Layer 8 of a small transformer language model trained on English Wikipedia (16 layers, counted from 0, width 128).
A neuron's activation on a vector x is ReLU(weights . x), where the dot is the dot product.
The model reads these tokens: "ya" " U" "chi" "da" " |" " July" " " "1" "0" "," " " "1"

The vector x that enters this layer's MLP at each token. A number n stands for n times 0.036.
0 "ya": 15 -26 1 -22 1 -20 29 47 -57 40 -6 -5 66 -33 -35 -16 4 17 -19 -1 -73 18 4 6 12 1 12 -17 8 35 16 -42 -3 42 -3 -11 35 -14 24 9 9 -16 -52 29 20 1 -20 -30 18 -23 25 -37 13 13 7 23 -61 -16 12 10 -46 -13 18 13 18 -15 12 -32 -32 6 30 9 9 1 21 11 44 -23 80 -30 -26 19 -2 62 32 -21 -31 -20 -2 4 -12 -41 21 -16 31 13 -29 -22 13 -57 -1 15 5 -14 9 14 -3 -47 -17 -13 0 -46 24 24 25 17 -13 -4 34 5 -12 16 38 -20 8 -39 33 -11
1 " U": 31 -3 37 -16 8 -14 21 37 -60 40 -14 9 36 -19 -55 -31 -19 32 -14 5 -61 25 3 9 16 -38 29 -17 12 15 40 -46 28 21 6 -3 10 -22 5 -1 -2 -8 -63 18 9 10 -18 -39 10 -11 13 -17 30 33 24 9 -63 16 24 24 -39 -22 15 33 48 4 10 -20 1 6 3 14 3 3 -7 -25 53 -14 72 -30 -10 7 7 17 17 -37 14 20 3 9 -25 -45 22 -21 20 18 -28 -33 21 -51 32 32 -41 -10 36 -21 -6 -48 -16 -10 -9 -39 44 9 42 11 -18 0 1 -4 6 -2 -17 -33 2 -35 15 -19
2 "chi": -22 1 22 33 1 -5 -25 27 -77 49 5 5 54 -19 -22 -40 -44 66 24 -6 -18 49 -7 44 2 -6 -3 3 12 21 23 -31 4 22 -2 -7 15 -34 -4 17 16 -57 -43 11 5 3 7 -60 29 -30 26 -31 16 22 -24 28 -51 36 0 15 -38 -1 -2 19 6 11 5 -23 -3 2 -12 3 23 -3 -26 10 66 -15 53 -5 -36 58 13 10 -6 -35 -10 -4 20 -5 -38 -39 0 -6 -18 13 -13 -4 24 -28 19 45 -25 22 -18 -4 17 -46 -36 -27 -13 -10 29 8 21 15 4 10 19 -2 20 -35 32 -36 -23 -22 -6 12
3 "da": -30 8 41 22 -21 -11 28 23 -78 46 -6 12 61 -11 -24 -27 -8 42 10 26 -4 50 -39 18 8 -21 -1 -12 -3 20 -3 -9 19 24 5 10 34 -8 -1 26 -25 -30 -61 16 7 22 18 -67 -19 -47 8 -24 27 12 -25 -6 -49 10 42 14 3 -35 4 18 1 -15 32 -23 -13 39 30 53 -34 6 -15 -24 70 2 52 19 -32 25 7 18 -11 -47 -18 -23 -4 17 -31 -7 -21 -23 -29 33 -30 -24 13 -25 18 31 15 -7 11 -19 13 -15 -39 -29 -19 -2 9 8 5 18 -6 8 4 -11 -15 1 53 -28 -2 -29 -4 17
4 " |": -40 -23 18 -40 -18 -5 22 6 -42 44 -14 8 51 -25 -36 -4 20 23 16 5 -53 26 -14 1 16 -16 -5 -28 17 33 -13 -37 4 29 4 5 13 15 26 28 -29 -5 -73 7 -3 -10 8 -52 -34 -32 44 48 22 16 -41 23 -35 30 39 8 -18 -35 36 29 24 -28 24 -17 -4 4 14 32 11 -8 -36 -15 -2 -23 83 -9 -11 32 -1 34 5 -30 4 9 2 28 -23 -42 7 -31 -3 38 -48 -27 -11 -50 25 17 5 -39 14 -18 30 -20 -3 -10 4 -16 15 13 25 24 44 11 14 -17 -27 27 16 -12 -17 -25 11 3
5 " July": 19 -6 8 -18 27 16 12 24 -68 15 19 -5 33 -33 -46 -34 15 28 -8 -35 -76 59 22 9 39 -43 29 -10 49 26 -2 -61 21 -6 -3 18 -3 12 -12 21 27 2 -26 -4 43 3 -34 -33 6 -44 22 0 12 11 -8 2 -40 27 10 -3 0 -31 21 31 47 -12 -8 -21 4 -10 2 5 21 11 -40 -15 13 -36 78 -16 -39 4 2 9 24 -31 -19 25 -33 -22 -26 -35 20 0 3 30 -29 -15 14 -52 9 27 -16 -7 46 6 -10 -36 1 5 6 17 14 -2 3 4 31 0 57 -17 8 5 2 -62 11 -6 17 -4
6 " ": -8 10 4 0 13 -24 -17 6 -63 29 2 19 54 -28 -52 -41 -3 18 -17 -20 -37 27 31 3 -3 -21 24 -9 48 4 0 -68 -38 23 6 40 20 -12 23 54 21 4 -69 -14 4 -14 4 -27 14 -79 41 23 -2 0 -3 -5 -38 -19 -11 7 -56 1 -5 57 40 -1 49 14 13 7 -40 18 -5 33 12 13 44 -25 27 7 -4 1 6 13 9 -17 7 3 -8 -8 -30 -31 11 10 3 -9 -27 -7 10 -16 14 24 -41 -12 38 23 9 -69 14 -26 27 -6 30 -15 15 3 9 8 22 -27 2 44 -3 -39 -25 -12 -2 19
7 "1": 0 -7 7 1 8 -12 -32 31 -69 26 6 1 47 -13 -47 -50 3 45 -27 -22 -41 27 21 15 14 -23 51 -16 34 9 22 -81 -9 23 -10 25 11 -3 -4 29 35 6 -52 -17 39 -3 -5 -12 40 -94 9 16 29 7 -12 8 -37 -22 25 8 -39 -6 -11 30 14 15 33 21 15 0 -16 -23 26 3 33 2 45 -13 29 13 -15 -11 6 -2 10 -29 -7 34 -12 -19 -38 -34 5 -3 -6 -2 -40 -10 1 10 -1 31 -55 5 37 38 -7 -31 16 -24 2 22 27 -11 28 -35 -5 16 15 -30 3 24 13 -35 -21 -24 25 -6
8 "0": 3 -9 1 -6 -1 -21 -38 2 -54 38 6 6 24 -30 -23 -44 -15 43 -27 -24 -40 27 -5 6 20 -23 77 -21 35 16 2 -69 -14 21 -23 18 6 -3 3 32 20 -14 -75 -1 15 2 -8 -4 22 -72 30 -5 44 29 7 31 -32 -15 -3 -21 -48 3 4 30 20 13 26 12 20 -9 -31 -7 -3 35 -7 4 52 -23 23 -10 -20 25 19 7 5 -13 -28 22 33 -13 -21 -34 22 -26 -12 -27 -38 -13 18 1 -2 39 -52 -4 47 44 13 -31 11 -18 -27 24 44 5 15 -35 2 11 19 -15 22 15 21 -30 -14 0 8 18
9 ",": -11 33 -21 23 3 -21 -25 41 -70 43 21 -20 0 -41 -39 -33 7 30 -4 4 -45 32 16 -24 10 1 42 16 34 1 4 -50 -24 32 -7 3 33 -19 -22 22 12 6 -86 -9 0 18 -15 -15 2 -53 12 18 29 15 8 39 -24 -32 30 4 -27 -3 2 38 36 -3 14 8 29 19 -18 -17 -5 5 -30 8 41 -18 36 0 -4 17 17 31 3 -17 -36 24 -1 -14 -38 -40 24 -23 -4 -28 -22 -4 12 -32 6 24 -48 -19 46 27 -2 -30 12 -34 -19 48 42 14 -6 11 10 9 47 -9 18 18 -4 -63 -7 -25 16 -6
10 " ": -14 6 3 24 0 0 -7 7 -38 38 1 10 31 -35 -19 -14 -3 13 -9 -22 -32 40 19 -21 12 -2 15 -11 30 7 12 -49 -18 63 7 13 19 -41 -7 19 42 4 -87 -10 -1 -11 15 -43 21 -48 38 28 -2 18 1 25 -40 -16 21 21 -49 1 21 34 38 8 32 1 17 -3 -1 7 -14 17 1 0 2 -37 13 -4 -22 -5 27 22 -10 -8 6 21 18 -12 -63 -27 8 20 0 -33 -51 1 24 -5 0 22 -61 -12 41 40 10 -83 17 -34 10 -17 29 -14 29 19 -19 11 29 -16 20 31 1 -42 -19 -38 -4 -12
11 "1": -10 -9 23 9 6 8 -9 18 -38 23 -4 -9 41 -19 -19 -40 -10 53 -14 -18 -36 43 8 -8 23 -20 28 -35 14 0 51 -35 20 44 -20 5 11 -32 -20 4 33 -6 -69 -14 25 3 6 -38 51 -48 17 16 28 24 11 33 -45 -21 47 14 -36 -26 4 8 18 22 11 -12 10 -10 18 -27 22 3 28 1 7 -23 28 -5 -40 -14 19 8 -5 -20 -17 45 19 -27 -43 -32 9 5 -5 -15 -47 -13 21 11 -2 35 -59 -4 39 45 0 -48 14 -33 0 11 36 -1 33 -37 -28 10 35 -32 10 38 0 -30 -7 -39 22 -25

Each question shows the input weights of one neuron of the MLP. A number n stands for n times 0.0054.

n434: -2 -10 -17 -1 -11 -28 15 -20 -9 16 4 -21 -5 -12 32 7 -16 16 -16 20 3 8 10 2 27 -9 -5 22 3 7 2 20 7 -29 16 33 -6 -26 20 10 -2 -12 23 -11 11 -27 -31 30 15 -32 -2 -4 -8 16 -10 -43 8 -8 -3 -4 37 28 10 8 -4 -19 14 20 16 14 16 -9 -19 -8 -12 -54 -9 -5 9 -4 -9 -3 -3 -25 -2 -16 -45 -8 -14 41 -35 25 21 -10 29 25 -14 -20 6 13 3 11 -2 -16 12 -8 2 -23 -2 -25 13 2 -17 5 1 10 -14 10 -6 -23 -11 -5 -36 21 9 34 -24 3
On which token does it fire most? 3 "da"

n133: -44 -14 -9 28 12 -22 -7 7 -23 -7 -7 33 2 4 4 6 -5 -27 6 1 -7 -18 -19 7 -13 -10 -27 5 -2 22 -4 -5 -23 -5 -10 28 -58 -11 8 -27 -9 -1 -19 10 -27 -21 8 -2 29 -13 -13 -14 17 -4 3 7 12 32 -13 30 -4 20 39 -17 1 14 -14 17 6 -15 27 14 6 -7 -21 -9 14 -12 -27 2 -12 30 -27 37 1 21 28 -7 3 25 -46 -20 -11 5 -2 -17 24 10 -11 8 28 10 -18 7 -47 19 23 7 -18 37 -2 4 -1 -4 14 20 -24 -2 8 16 19 -6 19 23 -21 13 -11 13
On which token does it fire most, and how strongly? 2 "chi", at about 1.9

n506: 29 -10 -9 5 -20 -8 -47 -9 6 21 7 -26 5 -7 -20 9 12 9 7 19 20 -7 29 -19 -5 -8 13 -29 -9 -1 8 -6 5 2 -8 24 -13 18 -8 36 -11 -14 33 12 29 19 -9 21 8 24 -16 6 32 13 8 -14 11 32 -34 19 24 -19 5 -3 -15 5 13 -8 -2 -30 -25 19 -10 8 22 -19 -9 -13 3 -11 9 -41 -2 -9 -31 -2 2 22 -1 17 -4 11 -9 -15 -5 -25 -25 8 -31 21 1 26 28 -27 6 -23 18 13 -21 6 5 -1 -34 37 50 -29 22 -37 -41 -16 15 31 -10 -31 -16 -40 13 6
On which token does it fire most? 7 "1"

n352: -16 12 -1 -14 22 -20 -15 1 -21 2 -15 -23 -15 1 -8 3 1 3 -10 8 19 -11 -22 -9 12 -7 -28 5 -7 -25 -16 -25 -21 30 22 -19 5 -31 31 10 -6 -10 -16 11 -7 19 27 -10 -24 -15 -14 -4 34 -13 7 8 17 -8 8 13 10 17 7 11 7 7 -4 -17 22 -18 32 30 -18 -9 11 25 -24 6 3 25 5 -7 35 23 20 -25 -26 -27 -9 -16 17 1 1 6 11 -7 16 -4 -20 45 29 26 -4 -7 10 -27 1 -31 31 27 -19 10 9 -2 -20 -5 8 1 -2 26 27 8 9 -3 -33 7 -24 29
On which token does it fire most, and how strongly? 9 ",", at about 1.3

n25: 18 -8 22 -18 -11 18 -4 3 1 -3 20 -23 -35 9 -9 -20 -2 -31 -4 35 -22 -13 25 12 6 -23 11 -19 -4 -30 -30 -3 22 -18 13 6 -3 15 8 -26 -14 -8 -23 -11 -5 9 23 24 11 4 2 -6 12 -2 -2 6 29 13 4 -6 9 -5 -5 8 11 -18 28 14 -5 9 -3 12 31 -39 -30 -21 1 -14 20 1 25 -31 24 -15 14 -20 12 -22 23 -53 5 22 19 52 12 -12 2 22 -1 18 12 17 -13 22 10 3 12 -23 14 18 3 -4 31 -22 -3 -12 3 -27 -43 5 -3 -4 -52 7 -32 -16 -3 -12
Its two highest activations, in order, are on tokens 1 " U", 7 "1"

n378: -7 -17 -4 -15 16 19 21 9 -12 -30 15 14 10 -22 20 -6 24 -38 9 -14 -41 19 37 -14 -9 13 -15 47 -27 15 9 -2 19 7 -1 56 0 -29 -25 -3 23 46 3 21 -36 26 -6 -14 11 -6 22 -6 -2 -32 2 -12 -5 -5 -1 27 1 8 27 -5 -44 21 -25 9 -26 -40 -3 10 -6 -13 3 2 -3 -20 -19 -5 3 3 -17 -31 -4 13 13 5 11 -13 11 -35 2 12 -21 -40 6 5 -4 -1 -9 26 21 12 4 -16 -5 11 -14 -8 8 16 -37 21 -2 48 22 -13 2 10 29 2 -11 26 -13 -1 -3 4
On which token does it fire most? 10 " "

n98: -22 -6 47 -37 9 18 -15 1 7 7 1 -6 -31 -19 4 -14 7 34 -5 10 -8 -5 -32 -3 24 -2 49 -14 -16 -34 7 27 -14 -2 -15 -9 18 3 14 2 38 3 23 -1 -12 -8 45 0 -33 12 -12 11 -6 8 -29 30 -8 5 7 -13 26 19 -27 -1 -27 -2 15 22 -24 -4 12 29 2 -20 18 10 4 -12 -10 -2 -3 2 35 -33 2 -9 -2 -7 27 11 0 16 -21 -26 24 -2 24 -3 26 -28 -1 -1 18 14 -30 15 -37 -1 -5 18 -2 -12 6 1 3 -6 -23 -26 -17 -5 -10 -7 -17 -1 27 -8 18 24
On which token does it fire most? 3 "da"

n309: 26 34 56 -34 3 13 -3 -3 -4 5 -31 34 -7 0 -10 -39 33 32 43 1 2 15 -29 13 -21 -35 15 38 8 18 -6 -4 49 -1 4 14 3 -15 3 4 -12 -27 -44 -17 3 4 3 -19 -17 -35 -2 -12 32 33 -33 7 11 -7 15 36 -31 -3 -34 38 29 23 -4 -3 19 -3 17 23 7 1 -38 -3 8 -13 1 14 -16 -18 40 21 -18 5 16 27 -7 -4 -50 -29 5 5 26 -1 -32 -16 3 -17 10 63 -12 9 2 7 -21 22 -3 -29 15 17 21 -24 7 3 17 6 -3 8 2 12 -20 -17 1 -12 -35 25
On which token does it fire most? 1 " U"

n85: 32 10 -2 -6 5 -1 1 -6 0 -22 24 11 -1 22 36 25 10 8 -11 7 13 9 4 -4 9 1 20 -28 1 -5 23 18 1 -38 7 -33 28 36 -23 -4 -9 -11 -10 1 -17 7 -30 0 19 1 -26 21 -16 -13 5 -21 -9 -7 10 -19 -7 4 30 -28 18 15 -5 28 32 13 14 10 10 -5 -37 -38 2 -21 -52 12 -13 7 20 8 29 3 20 -5 20 30 -20 -18 -9 17 -1 -15 -14 17 -22 -61 10 14 -12 9 -20 -4 -20 -7 9 -19 -15 -8 22 22 36 -22 -10 5 -12 -14 23 -11 -45 -15 -28 6 -15 -20
On which token does it fire most? 1 " U"

n273: 28 -16 3 36 -1 23 -28 12 -3 -24 37 -27 12 -19 12 -12 -26 -8 -17 -3 -19 -39 12 -20 -18 19 -15 37 21 -14 5 31 -15 -4 21 4 33 -51 5 27 -10 2 30 -9 -7 -12 -13 8 -17 -28 -2 16 -14 -35 1 26 -17 -20 1 19 -32 8 -14 -26 -8 2 23 -10 11 -38 1 36 -41 30 -19 17 -5 3 -7 29 5 19 -2 -26 -2 7 -8 10 34 40 -40 2 13 11 32 17 25 -15 3 18 -1 3 6 -4 12 16 28 5 12 -3 -18 -15 25 -32 3 -25 -15 -24 1 38 -24 5 -19 10 -5 0 -64 -3
On which token does it fire most? 10 " "

n26: 21 -3 -25 -34 -3 -7 38 15 29 -22 28 21 -5 14 -15 -16 16 -10 0 21 14 -22 -7 -7 -9 -1 21 1 -4 0 -29 -17 37 -15 -15 2 -1 33 26 -7 -12 8 -11 10 16 5 -16 16 1 -9 15 -21 14 0 1 -2 -3 7 29 -5 5 29 7 -18 17 3 -12 12 17 -11 34 -3 -11 24 5 -10 10 -14 -24 -33 4 1 -27 2 -32 5 -14 3 2 19 -6 28 -2 -31 -17 12 -11 -5 0 -22 0 2 -16 -12 -3 2 19 6 12 7 -12 19 16 -32 1 8 -25 -8 -10 40 -27 -22 12 -19 8 4 -3 4
Its two highest activations, in order, are on tokens 8 "0", 1 " U"

n86: 54 3 25 34 -36 -14 -25 12 31 -24 -1 -15 -5 8 -16 12 -4 -16 -31 -19 -8 2 -9 12 5 -20 -59 6 -11 -17 42 -5 -5 25 23 18 -22 -26 17 36 -20 5 -6 -7 -10 -5 -17 -13 -21 -17 28 -8 26 -2 -2 -11 -39 -14 -6 -14 23 -9 39 9 4 14 -9 4 -37 -1 -2 5 -23 7 -4 -1 -2 -14 -15 13 15 -39 2 -26 2 8 -7 -8 15 12 4 -13 34 -1 25 3 4 25 -2 16 35 -34 17 17 2 17 6 13 -15 23 -22 4 19 -4 10 21 -6 10 13 -58 -26 -3 -32 14 25 -6 -23 27
Its two highest activations, in order, are on tokens 1 " U", 6 " "

n308: -4 -2 -13 -1 -11 23 -7 9 8 15 3 -20 1 -33 -29 -6 -5 -16 4 14 20 -9 37 17 -3 8 -5 2 16 10 21 -8 -4 -10 -14 -32 -3 -8 -6 5 29 -25 10 21 -3 12 -13 -14 7 -20 35 19 31 24 -22 -26 -8 -15 -10 -20 7 -39 30 -3 -5 1 -14 32 12 -12 15 -13 -35 29 -7 -39 32 6 -11 47 -14 13 -8 4 -15 -17 34 10 10 -24 35 26 -35 -29 25 -43 29 24 1 11 13 14 20 -1 -4 -31 5 -5 16 -6 -8 1 -13 16 1 -14 4 -17 4 32 -1 27 -13 19 -4 16 1 -26
On which token does it fire most, and how strongly? 8 "0", at about 0.35

n397: -7 -13 17 -21 11 -18 -2 7 -12 -58 -18 34 12 -9 -4 -12 3 11 -20 -20 -4 1 12 8 29 -8 9 2 17 -1 22 49 -10 -9 -7 -32 -24 8 -19 13 2 -8 0 -22 -18 -17 -3 -19 31 -20 22 -19 7 17 -7 -2 -3 9 -3 -1 3 1 32 -8 27 4 2 28 24 33 26 -15 -11 -7 -7 -5 -9 -5 -9 28 -29 11 -5 17 3 -7 39 -37 -13 12 11 22 -18 -60 8 -7 24 -3 -38 -2 -11 -14 -17 10 14 6 17 22 23 39 -5 22 19 -3 -36 18 40 -7 27 23 42 3 19 -20 -6 25 -8 -50
Its three highest activations, in order, are on tokens 5 " July", 8 "0", 9 ","

n28: -2 -13 -1 -26 -10 -44 36 32 -19 -28 8 28 -16 1 -2 -11 -7 -12 14 -29 49 6 -8 -8 -32 -5 9 -12 -7 -13 -13 -13 -19 -7 -16 44 -22 -7 -4 -26 -41 -10 29 10 -21 -30 2 9 38 -24 -66 -23 2 3 -1 -5 -31 -9 49 -23 50 51 0 14 -2 23 3 36 -8 -24 -12 -19 27 4 -5 20 -3 -1 1 -40 -4 -12 48 30 -1 6 -7 -36 19 46 -19 -10 -2 4 13 -27 -12 -18 17 22 14 44 17 19 -49 -32 10 6 3 -8 31 -43 6 4 -2 8 3 24 28 3 23 -18 -3 48 8 -10 -6 11
On which token does it fire most? 2 "chi"

n167: 1 3 5 -25 -23 5 19 1 31 -15 23 -25 20 2 18 -7 -2 9 -25 -1 36 1 -12 5 2 1 -9 -32 -34 -4 5 -2 -9 -27 7 -15 4 -7 -1 -23 -33 -5 -26 24 16 -5 11 2 1 -22 27 24 18 8 -9 -12 -17 12 20 13 18 -9 -25 -8 12 8 -24 5 21 -6 20 6 -4 23 -14 44 -38 -22 23 -22 39 5 -5 -10 2 -32 -11 2 -34 -14 24 5 -3 15 -4 -1 -19 -2 -24 -11 22 22 20 3 23 -15 3 -5 -2 -18 -3 15 16 14 -25 2 7 -22 -10 15 -25 39 5 23 18 6 -15 -1
On which token does it fire most, and how strongly? 4 " |", at about 1.6

n358: 0 -2 14 28 29 40 -16 16 28 20 6 -4 4 -21 15 11 -20 -30 18 57 -2 9 -7 6 -6 6 -9 25 -6 -49 5 20 -25 -13 43 5 6 6 29 -10 30 -18 -28 -20 -14 -18 -21 13 -4 3 -18 -7 19 2 10 -4 4 -2 -6 11 1 1 16 -18 -26 28 -28 27 33 28 17 -30 15 5 2 3 -1 -31 3 14 -17 25 5 -16 -8 -29 25 2 11 -57 8 -20 -21 17 14 -16 15 -18 10 23 -17 -9 -11 -2 -15 11 2 -15 12 -41 -8 -29 32 30 -14 -25 -22 17 -3 -9 -2 -17 -39 -13 -7 4 23 12
Its three highest activations, in order, are on tokens 11 "1", 10 " ", 2 "chi"